Layer 4 of a small transformer language model trained on English Wikipedia (12 layers, counted from 0, width 128). Numbers have three digits each and are written without spaces.
In attention head 1, each number of a token's query is one row of weights dot the token's vector x. The head spreads its attention over the tokens so far by the softmax of query dot key.

Query weights of the head. A number n stands for (n - 500) times 0.00082.
q0: 584291417540460592569477658665338579280430127649346634332640391539380689769534618842344450614347549659348695443404355240449346468500618409508613480448475605697641512697392214435569632640477415388476735359480389329523558430420402512532626676397446528602508470263771360667414593653532722471476566420443333644704588469620488606562500488628583569520195515496571275507356695545532363437354
q1: 477326429589515465683315268449582591536416454508839625543634428571552641441526390332629663281556401552469526418496538515700892353248402448561556434489484370187492329575485273376562446627478348519658364331485452578530370441719467504597422496553516450481247306531526601640638330786500629674582213538259402541532478537301575556440349834651735518451428678516393388458277507514562570594480
q2: 604289606283432484612572612466457398617412631588406457428522314575624534454528797632426550634339557439361768484360462385497507474338695463606472643442623647409493487491453355552520597503450386513435755399624491510453640570442614455604503670397406562585534382399665380490434459448578482736306709536549451601672525466548335627503587461404517509423454541701545701459406460316663562449457
q3: 452290433338562473510451456536611591618280588555756528599616504619652483305602493594649520362443472697462553305573487514601786483226430543514550424452370510307504368557427329448483424737560269712379507319571539618477632623586474561621420467683554569490529384445564553396482352646673609743685605483435406510493611404244524611396457676635710520466349536598631589563418356401434621561517
q4: 406315529591412316524349391379578569503551603527507694550481319574572613667430493364533610451464579497640484524719503484625764446435418555514471493556670594507399649509529657561399517477331614563772321347447551578465332503631489457507585340599409503487497657379539513619267433724264521363258401383500563653472280445404464320399368716479472606536478403412360268417329516466402456605463
q5: 541455559573609541590320472533371409538528557519563545684454553515425288312333403590749414538512507247630531632534581572578667346637458599370441592491671405468437529541611588503481452666460568500494442584431604571329598405494453337420320424450576359509600506356478478593406306227622468458409500678400629657483382522608628562336490609398477436337655316377311704500459412562606401525439
q6: 556581611454564694579557622433397247526473619120288486405330313374485588403493464380714456721352645441419623639547517413562446450489608394493479514423571561412354450487602615724223394394616601654666671586614490446591463532461511396315447513399504457452445444578314610412446711422681359504325568454603553387365410490563438624425518290279241517500579571432608825436613365500500386548525
q7: 313373497516650519551357491576503653341328352382375468385451269427670610436306435554586347656370503546386580397473435466484365481351590451587565395607587476436533481494515474516468395418604233424586631562497470471226527669589473625644593579431450759559503328296540555401536390685612586490555604522347530565520361610484547612454395449332474270534452491510585516691373497485459404438391
q8: 515466779443450381252551602434736440479525511769524345468526412474437717601471617493173548444590551775561563434614425579328425631406687382556593412432460625515500646677614508427658661580260516614542589429530314252441478547546667793462628540489361758534699536423534236552352600654419500602484738275619507441492515448470391511530532473508888511474271518713677301542542369280542619507585
q9: 558598611388514727603558356578503433358287413391454555361382564755476591614435397378610529543239573670449586428601430483656630374465393598582665402534614690500493541575363559739486463615598601739548544454663571418581552708327626573309408477621412674513662465425523589380382689600384574438528417409436474635391651392399676510385416558655514597327424428452503256435514613459490282527397
q10: 596511553530440789489656697426429616586472485313822481517672616564607400436525655570524753216446401523441486492418736536573549519545425565465522637518387425574289392428304504425459226533593536353455295511453730447571689439293524394507358436625407548645658618682435543434288535669392618736515322548609535593565584539434456402421561575874258581471636450470311526425463433400240418642616
q11: 470470359821507513336402438475614513604787526230394580562698631408469519570494658422607420348500469528576484644433393646581334596524463531441529546480563430384551410564561473490310427526705560480696413574565630379646481328345479500387229424542331477571324466520400413689611809619580335615480547414578438548479522545520393584587630573346486503373736519446383437476480475610560587698393
q12: 554450696324670692453496492741446492550392614473619547368329292456630563309332418591554411635227784596508698613493571444605483415159325385468455450508326574638512523432544644454233427580463357565692631604684705461235644814557630466527465540405388454537544443358478612632469395520716500390407653447475221441472445415401541650496338415777460705730414633547539389353477474553504361718527
q13: 537415411481444596373518529394231442548484526295423556521385631479450507617398556521616219576388595693470410474767413456424702716538421416659532578610469575611592657569496677481269693489529532353340552550369695459315407364415469638612575613661562556709342358593826230585674570347586373549455390323724462633596602267463431406554550761508477518460472589500418274564256511541493425580305
q14: 550621516459547462673593503629458442503398453559491485473375300273606616551345563486462543405638627506371382527591350355517468577539506387348514647380335403506439601722494569503458476603389315409482571526506353366455489524686375625562628562640666485537442596556537520503554348434308444412470551582600436483616374506465422465827646414409424396616536526476481441608441483407544610500599
q15: 360360437541608694646464723559708520504616655533833592546632723242598512370457722754446671371657208741549516279381472658423716682563412760595452805357300174587393575542397404342616554537388588471277392492363457454389504386475421707492521532325517342500350504496508236427609483548525642808789462623562492536470680596295359351608560375588577405687411520693550322492504555339380654431437
q16: 511632451436508738657471470468511452412439549557469446591631229373434547423410350507639366615618512579364640737663700404448752367492435453559783485156484467716218626574551439496298368515387532598564603287489446584373475400489392582283561612429634519423606521678304324394373361332534517639381346523418322577261432445380615629599504595544660641567631496519682288545504504342276215367370
q17: 365546542415585562473367344566484485339446401582580469410369251396647890527235214292437344443379583713388511309556526557349407422326429596565609485580431452558492364403556429512535469461526262565527531489485596703326712646677184743543652518428400682455387385674636691436528407680616510389316417300226631403720463519377504391579532547258524603614478422504582450581573724342488247526531
q18: 450694488461468389344672295316449511470578380561663438457452392410434410529394580544430493314650327545361402681528511577735398586485544248519497342614670683453522558600559682731572532736406542436608395601577339369541507460507431634489558432627370720538522557382703643668529515515176588474376581282507625490314459735482528755479681655584519411447406448609390346441489637410374410770482
q19: 448441643635601510538417357549430537705425305343736374362530432577660417465635507310448467507524372684472544521371324666663508563359507736689567465524369537472654556673330419685514338320580349438393361520680355735626763648414537541497521652497507347669475326514351678597369562434458503589581482331556448604626592520562392611527446639364482520313568560602519341478459592423708416520605
q20: 636440489576527192554465490415567383497349579513305587633647462522377369561582692422694388513406755476391432668541601301545609217432648510385390467493507551493459520494500500480400427487529719421646497436377646628640628463672447510533520408634676383574459506523536571545490618507360515306577344536613394619472481397602591286455538717472363522311655506503312410252477402654530477419614
q21: 496719358661450496663393636606430451450583359546635512550173264270555751403474559518579526685654453396573593446408549602428324767445145448689384504431646348354771554496396344581539581508415300450404550709613331426238507331554463462554461533291376550597512428423432466660680351553573691591395484538380612374472394682592440444478389353296492372613309637356596758514623452390754515395461
q22: 517622629699310517637688434474456391500639567357612445544793486428847448281432551612683471526487424356483746561471358566414441602641630608596375284460635480476339537359636599660408642615428443446571565513424477575361442562473364414531520629370318476533535550500391435423352369407398378669483531581570519582465545634470678602589566459726521423566405412507422611620359497378212412368548
q23: 362527538650515508252585768452519545500546439508448710593648488459307371574566597554757515316556216608760332477555639688466492500559644631456317393310694415581424465336470769666438477519574631431269454358353522337537603457450512613535612628413380388474300457585500318456473665151373323779255543649569533663508555352500650230500468550447313372428464504442568546395672518230311515553547
q24: 451586540463516590566614617269483508466500390715508271366556389350597745496778392597269543468400610727312604338280564456556388549425492352668720447341388330751526500439622371297769668561238347308484599336532445488567630542480618782376637449447325624220534611315520675688617483465418281412533521574380581488274691322610464252516627595709419680540431326417664553601582617237401285580483
q25: 662577492412552482574475482489288659534460496685553526479678347401545376422756567733269649680658466561427525761348525561377323408470425546434579607372364525530633559387436358259441460798585594522301381532612437571571610594235418308178388475293649541457626363482554414511492500305518560636642613833629389511447528468540482410500515530648321602601617348410650482476577535555493567190478
q26: 726705508532401436529598503715582569297324538468398446549480309554424517400338618450454439593541348574398483511480396361196392404460557526430558528325649571383617564448323224347472324264531481342263692421448517475270466439496301417521422696458562443583415579652769250540626322388401609601608626560507420616654601531332483669521383571515551476517589330432556581613479493539613340670507
q27: 277480693888599477500424374356517442460692292503585487454681582652378412637400547624379370532542456414556513550450484494342464381641376483524542500461635468467524424625421463387656648405529591402516526657291572440440386631461713600497278519614356550673363353470413360486594379521553449611680601448413512455394381519591432590372520702688605469410485500587530605428628425765526583539603
q28: 479528542585606377482696330466532465376355538578314454497476504476249595575513482320599564645772591471423582454554528358597712383280611722437710493636493473429394418313418507404532641711667444563447649521552682368659595630637477462560532534671636727686537625606386521551432585575358548533701302581553360565284406415560462662582179532642398598215540531479435475442514598461366333469486
q29: 575524675353473575607651591490507416551192412545454493691322710408563421562441476532400349510400430382425414458523500450751504397731559479493490425605522553257277417576516611548569630582659409561726603357477369590513582535572518513538756578547607438363468516531233556311392579467473286563483510565393700560376302540609647517407617548427312441507449569587490719537418396598634472714237
q30: 428235451524510418601352470287386702764448405586599531436696629603408424538435601679329586372460521547592563382434470571601586590370615688410410157422536533631432576583348416458379548397666270480541427563439612577467345423541584389483351441453482427467543471407604427550752550395448460693580542521575289473393549802612614376497411497300404398463551305434484462255562585455390486624497
q31: 481445309613454552493475529448467662431609535399570516431566503656413435516586658497346453411377460611416446467416446405516415523391530517306355513609609525500685415488431431477591409510447448461568487462681587283494491768384438459539480509657793484374773545351411528463312687713328614629543629448543647484473408638654646633358550621586674525455585690382572315373549654695539350576621
q32: 210522559380609275691490564362507660416445715372530702402521504409478566515355308476496427681528634262746718386399504425365567369526415444553429486787851402446590478564441544453540746362507558460547332447731559540535615478612531568460727569543398511525379456591461606572397378512540526478397563770449479339662675539356716376482395464419402393382598483588722496546355393614551420379265
q33: 535515504523504569504315234445566432278546542391528500550399347151456600328342453540613645500519742387588339426559406383300449484634849412338436627519480392515372764622370590344652546473511763473461655673500470609248686516481369564527430463511729380575456666682636537303472253431550759524633453458387336481324266437504681462485412593754412559477742363516489380461292588371570601443422
q34: 465408278638658707675614519445407575386579375473428597407400404544634703531368219515467574711440492444312698617423549308654550415520559631468332608492480396581373570671592332651891654596348459641623442463451581660515389547611341500608791533485612268332472669627376493536234391504539319484434414519587714470588522496603665650474397430553357639258284452270454508402339423268654546500376
q35: 560450496577634550369487484544530618401327457607662510531471524532455538341440571371561538487412514545540448325468152533901329554510358679336383447520367327310448433376574517463413553553448426583317634662660417594296519588520443507530520535470604460367438587553490542587473283352617322664483483573620560639517449416533604357633479513323386430487459494385469460673576230339330490604345
q36: 525529398292525227547469627596605623537360539518377329490611608548463597365723467860589638595489393493568325431738444504370669417537376522711514439532515493579634308373369453471402245306632481689576601587426297445583510526543397436533377582276545439493590483619426601485441327458583692441595650457293527413534445576561398395689541547275493380648699448249503683575414599533471569479751
q37: 644457496489547399325345631325453458547371262612612442517507429777555455540479208541411396518423489335536451627628419422405669312540533619628517575571447642633556500533427737489486496532604584775504446490229462635517424603554573528352424250532347645430706577367546406601357560489413659360266566386463666503343360483357363753388403576401556380585429590763587424342593497273468402514718
q38: 529361482536412584418692427420692646452518599467437641491369675388507466402475405552360624554588301742629484546658560519522655506447451593286673487529469581749554484332637461497445326545441562349484383629570735343649500464645541586448428574723611497437524512371506412426447473551474444732346520371625488459376537506503411465437617552709657355665648568451386500479632463437471386617742
q39: 500503364612517408470389529695570445622307445361595477500583558440188408543538741494668500574375412507470603557598426620703352397439714657521500622480549548708432636567379349510590493566459444457470470577435503523421655588372553270580460607357606298288394531411510494541261645549536455598359520631528447580521453506657636436551762536587452528364605446587463414572678280512573586400216
q40: 467438182474463307308521345545647633588429449423470478473444663475838370522500597393500360418404485264445638555563436686521440636403485564561450347540350690723538621517433626415592460434602551286522625447418647659286602675606566342621629430702340559749587555412486302492705446403529321137533601391493531334477510391457500464645662515260587326382390518370483226560423497527639456547504
q41: 594314385387540475478643597677651461524449608570530456530623398384657399629289326679291371475621466417449461448486553611632373584656559549611337544554580528507425438540262530397489649540475574381383551433667469445626507526515226539544518639374560730539523381234447496171496344646624701433755623464424466377541548486457543812436553398639624420629391419504304616493453327749416537183338
q42: 497500591623497517497593339462503579537493404450459368590384354458572676534449497513352372618526640580321578493430239362480270534684463469549516303483458648554607594231449585672480553587281408483527765506458392696298391555440468487577655535418559570536368407497510568448565342521255440517588486537560708684590544710454480542468693446231452455733425407662574423567460382469570393350338
q43: 217461430597504529580428514469540676194574344460337475507597429503592466522630340591457590595563482369575573308442342475321461622548558433538267389514598648557749551490390318320579564625445691244604504524307541268428665346400694609464489377390563543702556443443479323616737579788486571346547621493381409594481480666596440490476666345382355449549627603395380618503482776490389536423609
q44: 455252639538396417702394527372559649248549425441500643535547421520330649469369577523530526574665532514462584430678675551530455576430640464403286428292511500424625632538241577503448252376533526603469424664433385413470421278235566517261583497497521652523504445441402350439549511529472544257685623596285617380471451477309227453721557587555525441534468623430634696418596582427500521463465
q45: 688472225518396496557623458618557479470438482307651424546514559510580398450480413440300650458382460356408538295234622406413461479515659588530317365402455603407327593470657384690479599773308024542692432462650436493486579351507591406375529330433319561362607483500632493330482388534400587544687638518584547497585567507496302538524522704549735663458670613435497521558397537648653407695572
q46: 173763504586460540762521496575340666463363240409709325517510343521326431511576548429621587578300781519701657402434437514415472656452350686674475316464527615478530358480344566518355450496559397775428384728440559719507497533464534613489576503628567435433234544590391154545592579416373588592372434375323558503429425629432479567434374341565481424525372441522543313405626452467431536401562
q47: 419295469454532549546771309480436462516435319511558396434599764544591480572382536774580602517421565511532569368632635680590523589695547526604473669573530520323515504415486504383578419567602504454376521407579490414426802514415819587390229601493518575528710701458403517551514589586514561616468601254593477517467540510686566503390759599642537352510219520314579440506676490657638457465793
q48: 530406647504519332515468787625606496726650493538438401601576632511381414435429397472666482456577692734504405280399683518489610470351527620359318403507567709455752451490392485277466377309659532563489330616463625352414370423504432555579330564393539470617601385665292427469615449540744619431618603630564659580690447410649225347609713590691430286736437435511733493415328496444601353742466
q49: 627637556425627401490645358382393493586626453303784385599566400348532414434680333331622569520554620568568537465602366638641515445609437560453460483795449513455568403538312531528555740435573420446514514483342369656421408465733453372755760487442614600487407468421473527543528457453510394475587563289588406434628679387524497517430656572478408539561484784653710342453599595595418241403569
q50: 565307492420321631676580643493698571487492529690530496574447470472261748751507448479634552617351664572344761599608440600546480606775231230790489475439538461584436394520563626533423544427623531655427628281692601555458689671282427461420533458482436719567413486609557581455641367538547493344548318377510521602417707391496621408331421314427515562425412434548712620583460635483427474379301
q51: 504521391443572539529626521609248570487345359385640514576562545733691493641561493561380466458497482333521469338462587469510664489649355607302698411327447531375530629520150554468478397621490659500521428503291469532626318536440428339464536469599470514635366347653486607637765246342489558460511456695419557321459612769617385549327636557647445633514737455330649300448603605500250565587489
q52: 590350370327593261685487435513487432500507562537548409553455604353425446642376632481399494533594606521530536382627633676445464417544250654678419556516374381560559554411385551346443546440522291619447366513402405567510433449404320523607278573425700306468642364507584319396392503444503521265460452517550337535524538391685367422471548627398414744533534350493503527282729586466630751331554
q53: 670553577564354305446741490524769451507704616329493471480421611766573241525615673597496524472476391223511583654422462566479578461507504518586510401567552585592404593641483468539586390337668319514337429714437642522585398493238737434479414331577552582535629579479306455301464612459610558573590366426315356442515463500655396458290485311684504398577766380457638603594486571484468443569741
q54: 328418808385570242401630698566500645458420334587538268611472453378525520492801404798376595432524483449390516674476953572376281484768633470324524635618362476475500777447508388426451537398369687573447669385532406400402457655197322580685587312172602537700585538566368341555391766552455608307438605492659481421538372354545348368627297558461487649593723461546549311418565551591553500568707
q55: 362675270402525398541660568539245352394372464152231562205429445316508625587554583496284512659444684517439496516239413720508611807226545441487369402423521602382361340466504554619656524541366318359284652425345671541547492591447707468418578426516589565690504508488456701166695679513471441488488620451569615559487643677439345405626580381289454442496565359644734520816415298462622651580245
q56: 517451447601503326454294562513651660526342500378389317519594486420629413574560705674699624527398521489583527612567503384456447500496514669580541424366474490577763346532607433430472698313369230465643490514537507623393530706285607473510619371428366137426569555410452618348546438449605371511398450535477510416295629711431558544314339601279399513360474467567568528424545771535270280524416
q57: 429534508770315639481417555625470430479431682440415511346446621666195623652597428621711453305584411371403219420324500187625615334665226787319431688630460511534399372549399527496485241706467548548470341591441579538284651538478349559579364307556391481522508581384595555328477547309538405285618592429557613533317518312455713288518554568520721561500500551519465661555560625490594413393538
q58: 280362521630559508500587457271353515380487609421211456452565619481415436520406404333368557446527605344382641691406665245469599413351676468570634716481541451681455663577409296341401476476724182297134623630565541337538534391484538481555806508317447615500574478571281443414596389308464546585344516594697281671557485515613612327618459611588598278260544651759529421432300414482532666357687
q59: 659540355547597450392341611386507637670561487540644463466577483234391407402510368277478650321601582514579464503621734732493573433619456610545477344615405529530545413673487534450467377656571588305523547435441395281621494422344341484359443297362690273678559578640484274597453531363477669541416704599585472606514437455477510471397600550440342643395597529473494650527586376596443574461564
q60: 503410515424424631385721510402611419455336595486585535516523629457344523297264486373645593581376765575397761688454524584355417548598416642417513238411718371566664628494334612344635280534473361647614448520460474601434454451562610456680392313694450358648522352428571286453437417569503435451549535654624562397468608477722389591383656462485415464490629440598433510465242641551614503463566
q61: 460558500634617304430469400362430361584488385478556493453546466493511713356445441476284793525468534572522465467462500389454496712366463605405454573201274447697666555271703356467445496652419492417533639422315403599490297314424133411409430486493678489401750459456362613802433614404566526667485589608541452486428676500630564560415564657643500500632483573478453522374660722449664310404206
q62: 504536488396317586616373549320421598371558355320511500387700481572599576475531518355628548594476606467511420290377601560423281496456413629736493432433508342389463504540490656327453325279600652614554561472563428218510435416514496605597594647539526496754366290718500580266784751341547590613670675486362261631448520469628493622451577317553622473521530359373642636503557286430471540399326
q63: 707382527450676489641466627531410352477648705338633413443593411662725590282483391371488638528552618657379615533545602539619296561409649629710437633610383255443571489463600587558605450486576534543579608437346568464593538588464500560478438681447135608416604644249399580440500684591324639452333555411419706507645622593521482696201408623367370476511352552493610597474682551643468522696420

Each question shows a short text with each token's key, already scaled and adjusted for position as the last token sees it. A number n stands for (n - 500) times 0.0021.

Then comes the last token's vector x. A number n stands for (n - 500) times 0.0088.

0 "6": 443557573420437493433634568568607515485507454620340503619497410377466623413554400700482445677461346587299506591749725503444462229667361422424284608491886598620226352694515378722392441547508678
1 "),": 484516549457488488487581574516518415515521443611351527618485435320426582398571453702535325672432272615218446617777676511510438279693432438473349665515806639639318437666511428611396507567560641
2 " D": 483445571615485516421564519581565523487627510540331575670518457370408595423527446625507411631423344580381547573680678493525422315692378421382344569480830574624254372715518447648334528530466647
3 "inn": 597460495653467498367476481599541610510484368517349492625516453284496533458532387615515492542523422534416520522650653478507464422635307446459360551622802638586264485611509381530365456548464716
4 "y": 606545450615561556375442425584522541540433337489431513619465511404490563494560512622600494570433400562487509518663592483505507309639328528413387517510768526592342369601454473565399449582476694
5 " P": 475518451452486475467482434556469471534498421531458556642528433407416539482518372645504416535441365647356443523717678486476448286604353487396380533532810563587195373601468446555357426522452604
6 "ail": 354553357404522593622468412585403566462505395424453557560536540424460579483499448585512468623521395621483486553620647524462446404588390403573438555558789513586243487645459519648358351565503655
7 "s": 352398427352428541569418429465503577446496393488447483628575472419423611460510406647502531552440337548356547581651650615479478314619349473387395504475817499544253371687524481641338371517424699
x: 474508555526545460380357431486542498618317607494466461315548672732298258686639425390534681467556360537626496414488394570519735400436465509477563474641597590571384436590446546525419506454565527504631485558427371429647375425511428375551631321568550482681536306563690545488595517604568714573362528358518297460373600660461224779457517584549441404449429610378675471470502598468459334524554
To which token does the last token give the most attention? 1 "),"

0 " system": 336516555399517395447619592618537454509559498579370472637585447309442603504585426610507441614463293618351473561722733503456406300605340499431379600476963593578266353736488458629387447559472720
1 " in": 449349643521540408391572435596562532493648461564364466609526465336447560435528395624469435642452318588275508565657668498504424334626368404386379588508825526652282428746451447641390428559528671
2 " ": 409457708550519561385587539501580507540583448519346532654453496326368611440497433647570424553463326655363541565600689434493414319703401382366328529509811611567235484648428489685380428571488577
3 "1": 583534480567479447374452398574585568499440452528348456611522428473420627394493426677497431570424400620313554551703609443491385274636343454356242548465808582479299382691495441701352353542487662
4 "9": 533594451593533429380425402529535575516489464489285474635509477396495591368499442622453399592401461606255580505650644461472435273598338460396321538541807488564270374686424360739392402565511615
5 "6": 493576381543552499469389424481497604471457439520356466619468454427511563366517431643449432596433436583299550525673692485485494263601386474374354498504807472588283364712413273683370375562468711
6 "7": 478553422476493522498408470503483643463454458542429446568507440452511571426537416640485446605451308557336567515683692549436508291657363447401360485461736522560230293691434360758347365570494682
7 ".": 497483492445517559538466468585506567537545422487494397614475486389393567334457406695529420609474393600330488558712628521502445304624416405476295556516769592593267411692458464594381455459535592
x: 418565418353546428461343476426579511648305396475431395390458662481320338446592658592455566430379443631606442416688402715464469594463453568455714545529404628591568543518298558551456490378455389425393591618296334551618355529447466370551323337425482493587473360505641375485531482659663617434559548621411323435446284574634447639476588517493488426547700523522525500488516526255243350645641
Which token does the last token look at most, and with what share of its attention? 1 " in", with about 50%

0 "er": 419539580421547464456617497594503486467514455558357507595488474362452609472591347662527387572456432540421477542670700526535444285598401486358361549498892614570289385697447456619367431581468666
1 "r": 449436599507489500372539481644536528451542367563400470600517491389493604525618381687457422540474424541514564532637695505501382309586318462397407493500856550545256409673448481628325426640503688
2 "ort": 511382593587539510331504428614498563503522462547397468581536472441483587500508352668489478549458276593459497514729684499494433346550338405380325556516834525573258412631459470658379397567398658
3 "unn": 582414546606504514337456462602487543452479465588407502598615440292442594558550377643511456560438337638453548501692682491497399380533310480461376525473911638564225462668436446583338395576510716
4 "el": 591524424591507531473402459505494532487403353509494422562486488460432521450525399563527513540454417623472464527709647564532461352567327429448332478490813561600294345716402492567367402565478658
5 "”": 491530449511539527523494464502504499509525445538457506533497424337397572396515468592595395621468306642270488645737595596557495334652465407474346639532782678642305390689477394608411492544493601
6 " |": 498537442470584511497349412603491589472485423559462443615552479271349644375558461666521353696450314586231498623740636554499415310638439448437291618488788632594280483712487381606397492554524583
7 " T": 376416527340461521574428409465459589380519455484418501644588504384401593343502413625501431560435418608353457562772604511515449376705365439431336562532847548635225457728483446592350499533490674
x: 502518536551608516433388368487493536660489404461518433301405592702307400480655575527502360508569461494538443470662526679606486378517672528460750528502551646651388406670354530609464411385431525507476424793363462318816464535579534453481443330654411482572398319375644413534470465448598602367454467640467317347484273494671497561423410546531332532377552428569444522340578537355418378634477
To which token does the last token give the most attention? 6 " |"

0 " P": 480499586517509494496534592577519533529509508564452538650514426443423578481517409643479484577475347621325422564738698482440436271604401456415332589514838635627250392638465477614410449525500605
1 "ri": 522359652583551448433439502613483600550545378487392542647536470407463614473504438638459467540462340573429566517663700463513354398656334492495330543565810525522237401734455457543277450547511693
2 "est": 532432564501608442482475523527514504420479351525468406640417526423569635404504467562568548508468460524407532451683622497563495374567315380343395531589840523456332369549406541554413433506463628
3 "\n": 509500492587537480435481552615558497468518396617414440656577469331427598357554418667514407660435351584271499611691668481460465301633465437433347623539839624616285387685448440614396479572521641
4 "\n": 508522459557550471452469561599579498464540370593444410675571459322396622311537418702543407656471382580277491576726647498494477306634424434455373617519835607587314423676485456590358466571514621
5 "==": 484525435516574505523415517542527621495517353457429427618498438250330611313526426701539392645468328532277519572694648482476485341667411392484336605483767575623258459603407393537388420571584582
6 "R": 405482468436497506534399438537487582436617398533446403603582462312458582502560473669564443636486417531329519588708643450545441340614289368403322510511798506529264414696473441631302422625476644
7 "ec": 503346566432427510536463402439417534453613460503449440565549459459437527553508422607530535644576377531398519508633653538533343467534337539411356553594702595518364434664572467604332400615434505
x: 484429493585435453453474493292653521653533420323538427447486583594472586464347404364369364478417402553473445586606381375562488483504471516511396560448471580395499541461489676658391674454700557522417430622378490526624627466497650469440359281562490431507469385561668414507348530297505719495484372393422363434454436529623711550270399555570311606363676659345268420293745469407377587611487
To which token does the last token give the most attention? 5 "=="

0 "t": 381513535467506452429574506589529489417570468565375391583481408426513603449545359622511482568485368598473538543716635530423498368548327408412394550490816608625304450640470449555430510590485679
1 "est": 422394554489525396411536480623538507393539459476433405575461475445543633465513395592526487567441403556457524511750636503514486310537364407421374589483876585582331411625477479573445443512494692
2 "ant": 554327568566521442343517412656550509426532450518382422589503438368506641449535414635559383549444390568443512535782677492516406268539357455439383587486919548594289402667459444616379402545455722
3 " |": 512458514598514409361452511645549556474500408607437470642560471298404652409526413651515377690460326564272479605739660521468448311627407415443323636489836634616266441733469427634416495537533611
4 " T": 600588375572509523462411419554525586410575459508418522667558492392414605352516420636511425555433408614339475565777624494505452359696374425425343557529859548639215449734471456604342486536494683
5 "ask": 464629374456545520560411506608456622517498512446426461635488526423515584507492377561530487595535262517428552544709662511498463408625321483544497530503778604568291417662490408570328356574434785
6 " name": 424510443461545546525440429600526592441508437413500508617478534363465627404455462647599417577451378495267449606768645458518525346617366531436424528471863575594332379717487465665291445430436673
7 " |": 445539481464577540556364419590494598506505343503475423631577450254311638375527418658533316696477315591271472616773673549472418320655411421457290625461802598607280463702465384621371484577533561
x: 464541460534532448478372404273511499557401246503643393326584632527331438525596618496469534379550435623516398347666394596481525567500550508510674564553366620566541517656380538555529457534323502460477442651425234446657287577595484290398420246496426517641436286517586296375441501591643600515502431539431368489437237536544573592458543414518405401387592537501350530438552493236227417605437
To which token does the last token give the most attention? 7 " |"

0 " y": 454501592445504488418620579626572492532526488558356490623520444340474635416501424621492414633411329560348458617755665485477445294656403460410324628505847615596212394697450446673418513480448704
1 "oung": 398470620498488387399594526644659560439509482572354473595480450336530618427503449680466467595431361543375490546817654508533424348711339518409364586497885578559237351729432438680336482504390775
2 "er": 439408566482509524443582544521596430459509380584329529646491452334443556456509376653582387613475444552403456543751682509546516328716382507445421557510860564577280357680484471612402486475454711
3 " than": 607447532625555512321522464556601484428598441602340415560546458355404596464565427664511414626456336642395505476676690509505485317676401465389410610489834608603269372689440447692365436520540714
4 " three": 619546442608568424382372351595581577474609469481317425616579496333462648360484469614463349617423401571389439552709689490534413333705397406444373605523772518560217402736393430772294426502454727
5 " other": 464633401500557539489422357569569554459564501506372476610547501305476666437440476601520344647456351568353498516781651504560436300649412466457440598526777580572255440768421464677328429489482732
6 " ": 500604357447492455478410461536557612488547457533375503672592528306332595396465391695530379622471320619321513581670695452486407329710390433441370544487837612580209470756469484667384435541490632
7 "1": 447412531433583537569359366429486619520472446503382409604573466396374631350489388692488404595460408582330527587718615454481390293643352478395282580447828572515277415730511431693367354527497671
x: 430587461510531533530435353442595418572292284502311362327510707518455386398638571407517543596502467530587419409633470569442431426458418580527745428602397722544423578646361617473346470440412509408425317683399496419663367438579525420527359403588471579495455138488584433544425504419614562460499340480452346350428301504622428589550545594588488385442606667508154421404660691532372604569461
To which token does the last token give the most attention? 6 " "

0 "le": 407536568392509455428621543610532486486532471553376476582509454343455610474542391662510416566435389609387508547708744468496418271607356448416365593517886590588265364676396510675357422582465684
1 "\".": 497488568519458457451533586535545468541493443595397473611423427321424629333489444632568386699450359609280451610799605543541473248651416422447281634530855659635299427701515444646407500485522630
2 "\n": 477482556550525448424532580596571475446529413640371460648543458335423605346532451645520409658425358607268494604718664499459446280645457456427308618520855637635271390672489446610398503567512657
3 "\n": 527493515568531439436499596582581467448549370608432423683551446323402629332535443705558395657470387611276474576746640522488473304650401451457353600519831627584302433673512448611348479566502625
4 "|": 541557440547491454394426533546560558425545334524430445655490434249355672348536363685531361681461290573277497609762656562443398356669463448441284639484743587609300496628475375608407473602523558
5 " Pl": 406554393428547516585505471573479566434600474445428550593548469347397550397482430637515432535491311619337507608709701446509402352624319461445403587541798633566248434641420439583348482537521643
6 "ace": 293556355377506677578357463517442654370524405487493424619526520341444608415473420642556535577519334524378490544680676496470447432669289512410363577528852530571299441678423439678291380498375712
7 " |": 461450525460602542578382436582445560529501292502498483654593480269326649380515444666565342704523300528284501583799605541507410363650394471462288660522745565543282457668506400608352468548497557
x: 440616477559563406346412384348527417573312236499547398344496695580277426596622550412501609270634398569435485350631448690566527554421549514512663528525357598595497538642442663633549484532374474422617461492385237465708311558706466435478483247455425421575435294496606326384394468705570685552416401426484380474461411573418490619461445550466404432476551601500485493497550506256345483575499
To which token does the last token give the most attention? 4 "|"

0 " part": 408479614438508444449597542630558568558498564600368469642541476350470576478495362649488537661508316578365496530744685510506461337608348429396325582529890565611254407758496416648405398527488667
1 " of": 437415606551488483365600518584590557491603463597343426598495462307466592406541384645465436676482330573313480584741686486456461306637441420432344599500894489619283373712437413708370397498513717
2 " the": 525375580543500403389562489662594513448631467529388435635514487242399716419508426639549403621455362595300487589731737486466412255649396389416351625437902521591242404765459455729363461511546700
3 " \"": 508508495512494480475483488538524484497543475565429509615487452309400568338437460603609344680496345617261454634738636519516448320633457435432336584528718607656311480649489404664413447574527600
4 "H": 638631395616531533333430431564575497478615431468340493659534515303383666432591467644528399561412418563382519564691606494509434385636347490439313606497856568630205417684492477613364435615490673
5 "ands": 480703292594616592513334421571542592448575367483453398599554559366427679487538441700572533586437352512418502529646575550452572393645352528412376535480801535595184436671498449758333346592437698
6 "ome": 375613383507542579471345420563575539404499432467465469568505518315421607403526420639500387594452392528435569586669582518537399348570384545473421540466778566607245387643478482684289384548393729
7 " E": 459418537375475538553404372417502545459489395496435535590586498416389553469461341671514425612435389569440518554661618501533360385653384500434379564508816583592175400688519477596312435577485646
x: 392514556585605463493405366580473618715405421506366531276489669623321318474616486401473402471470471624467492373667577552430499470483504549720580474654519692709442478568363470685526380542622543478384466636267363396645461481622510379449464250577419600630497432387630325507458555435634479486241411412466288531461372479609471593248468406439312436420547464520358362479529625529396479512533
To which token does the last token give the most attention? 2 " the"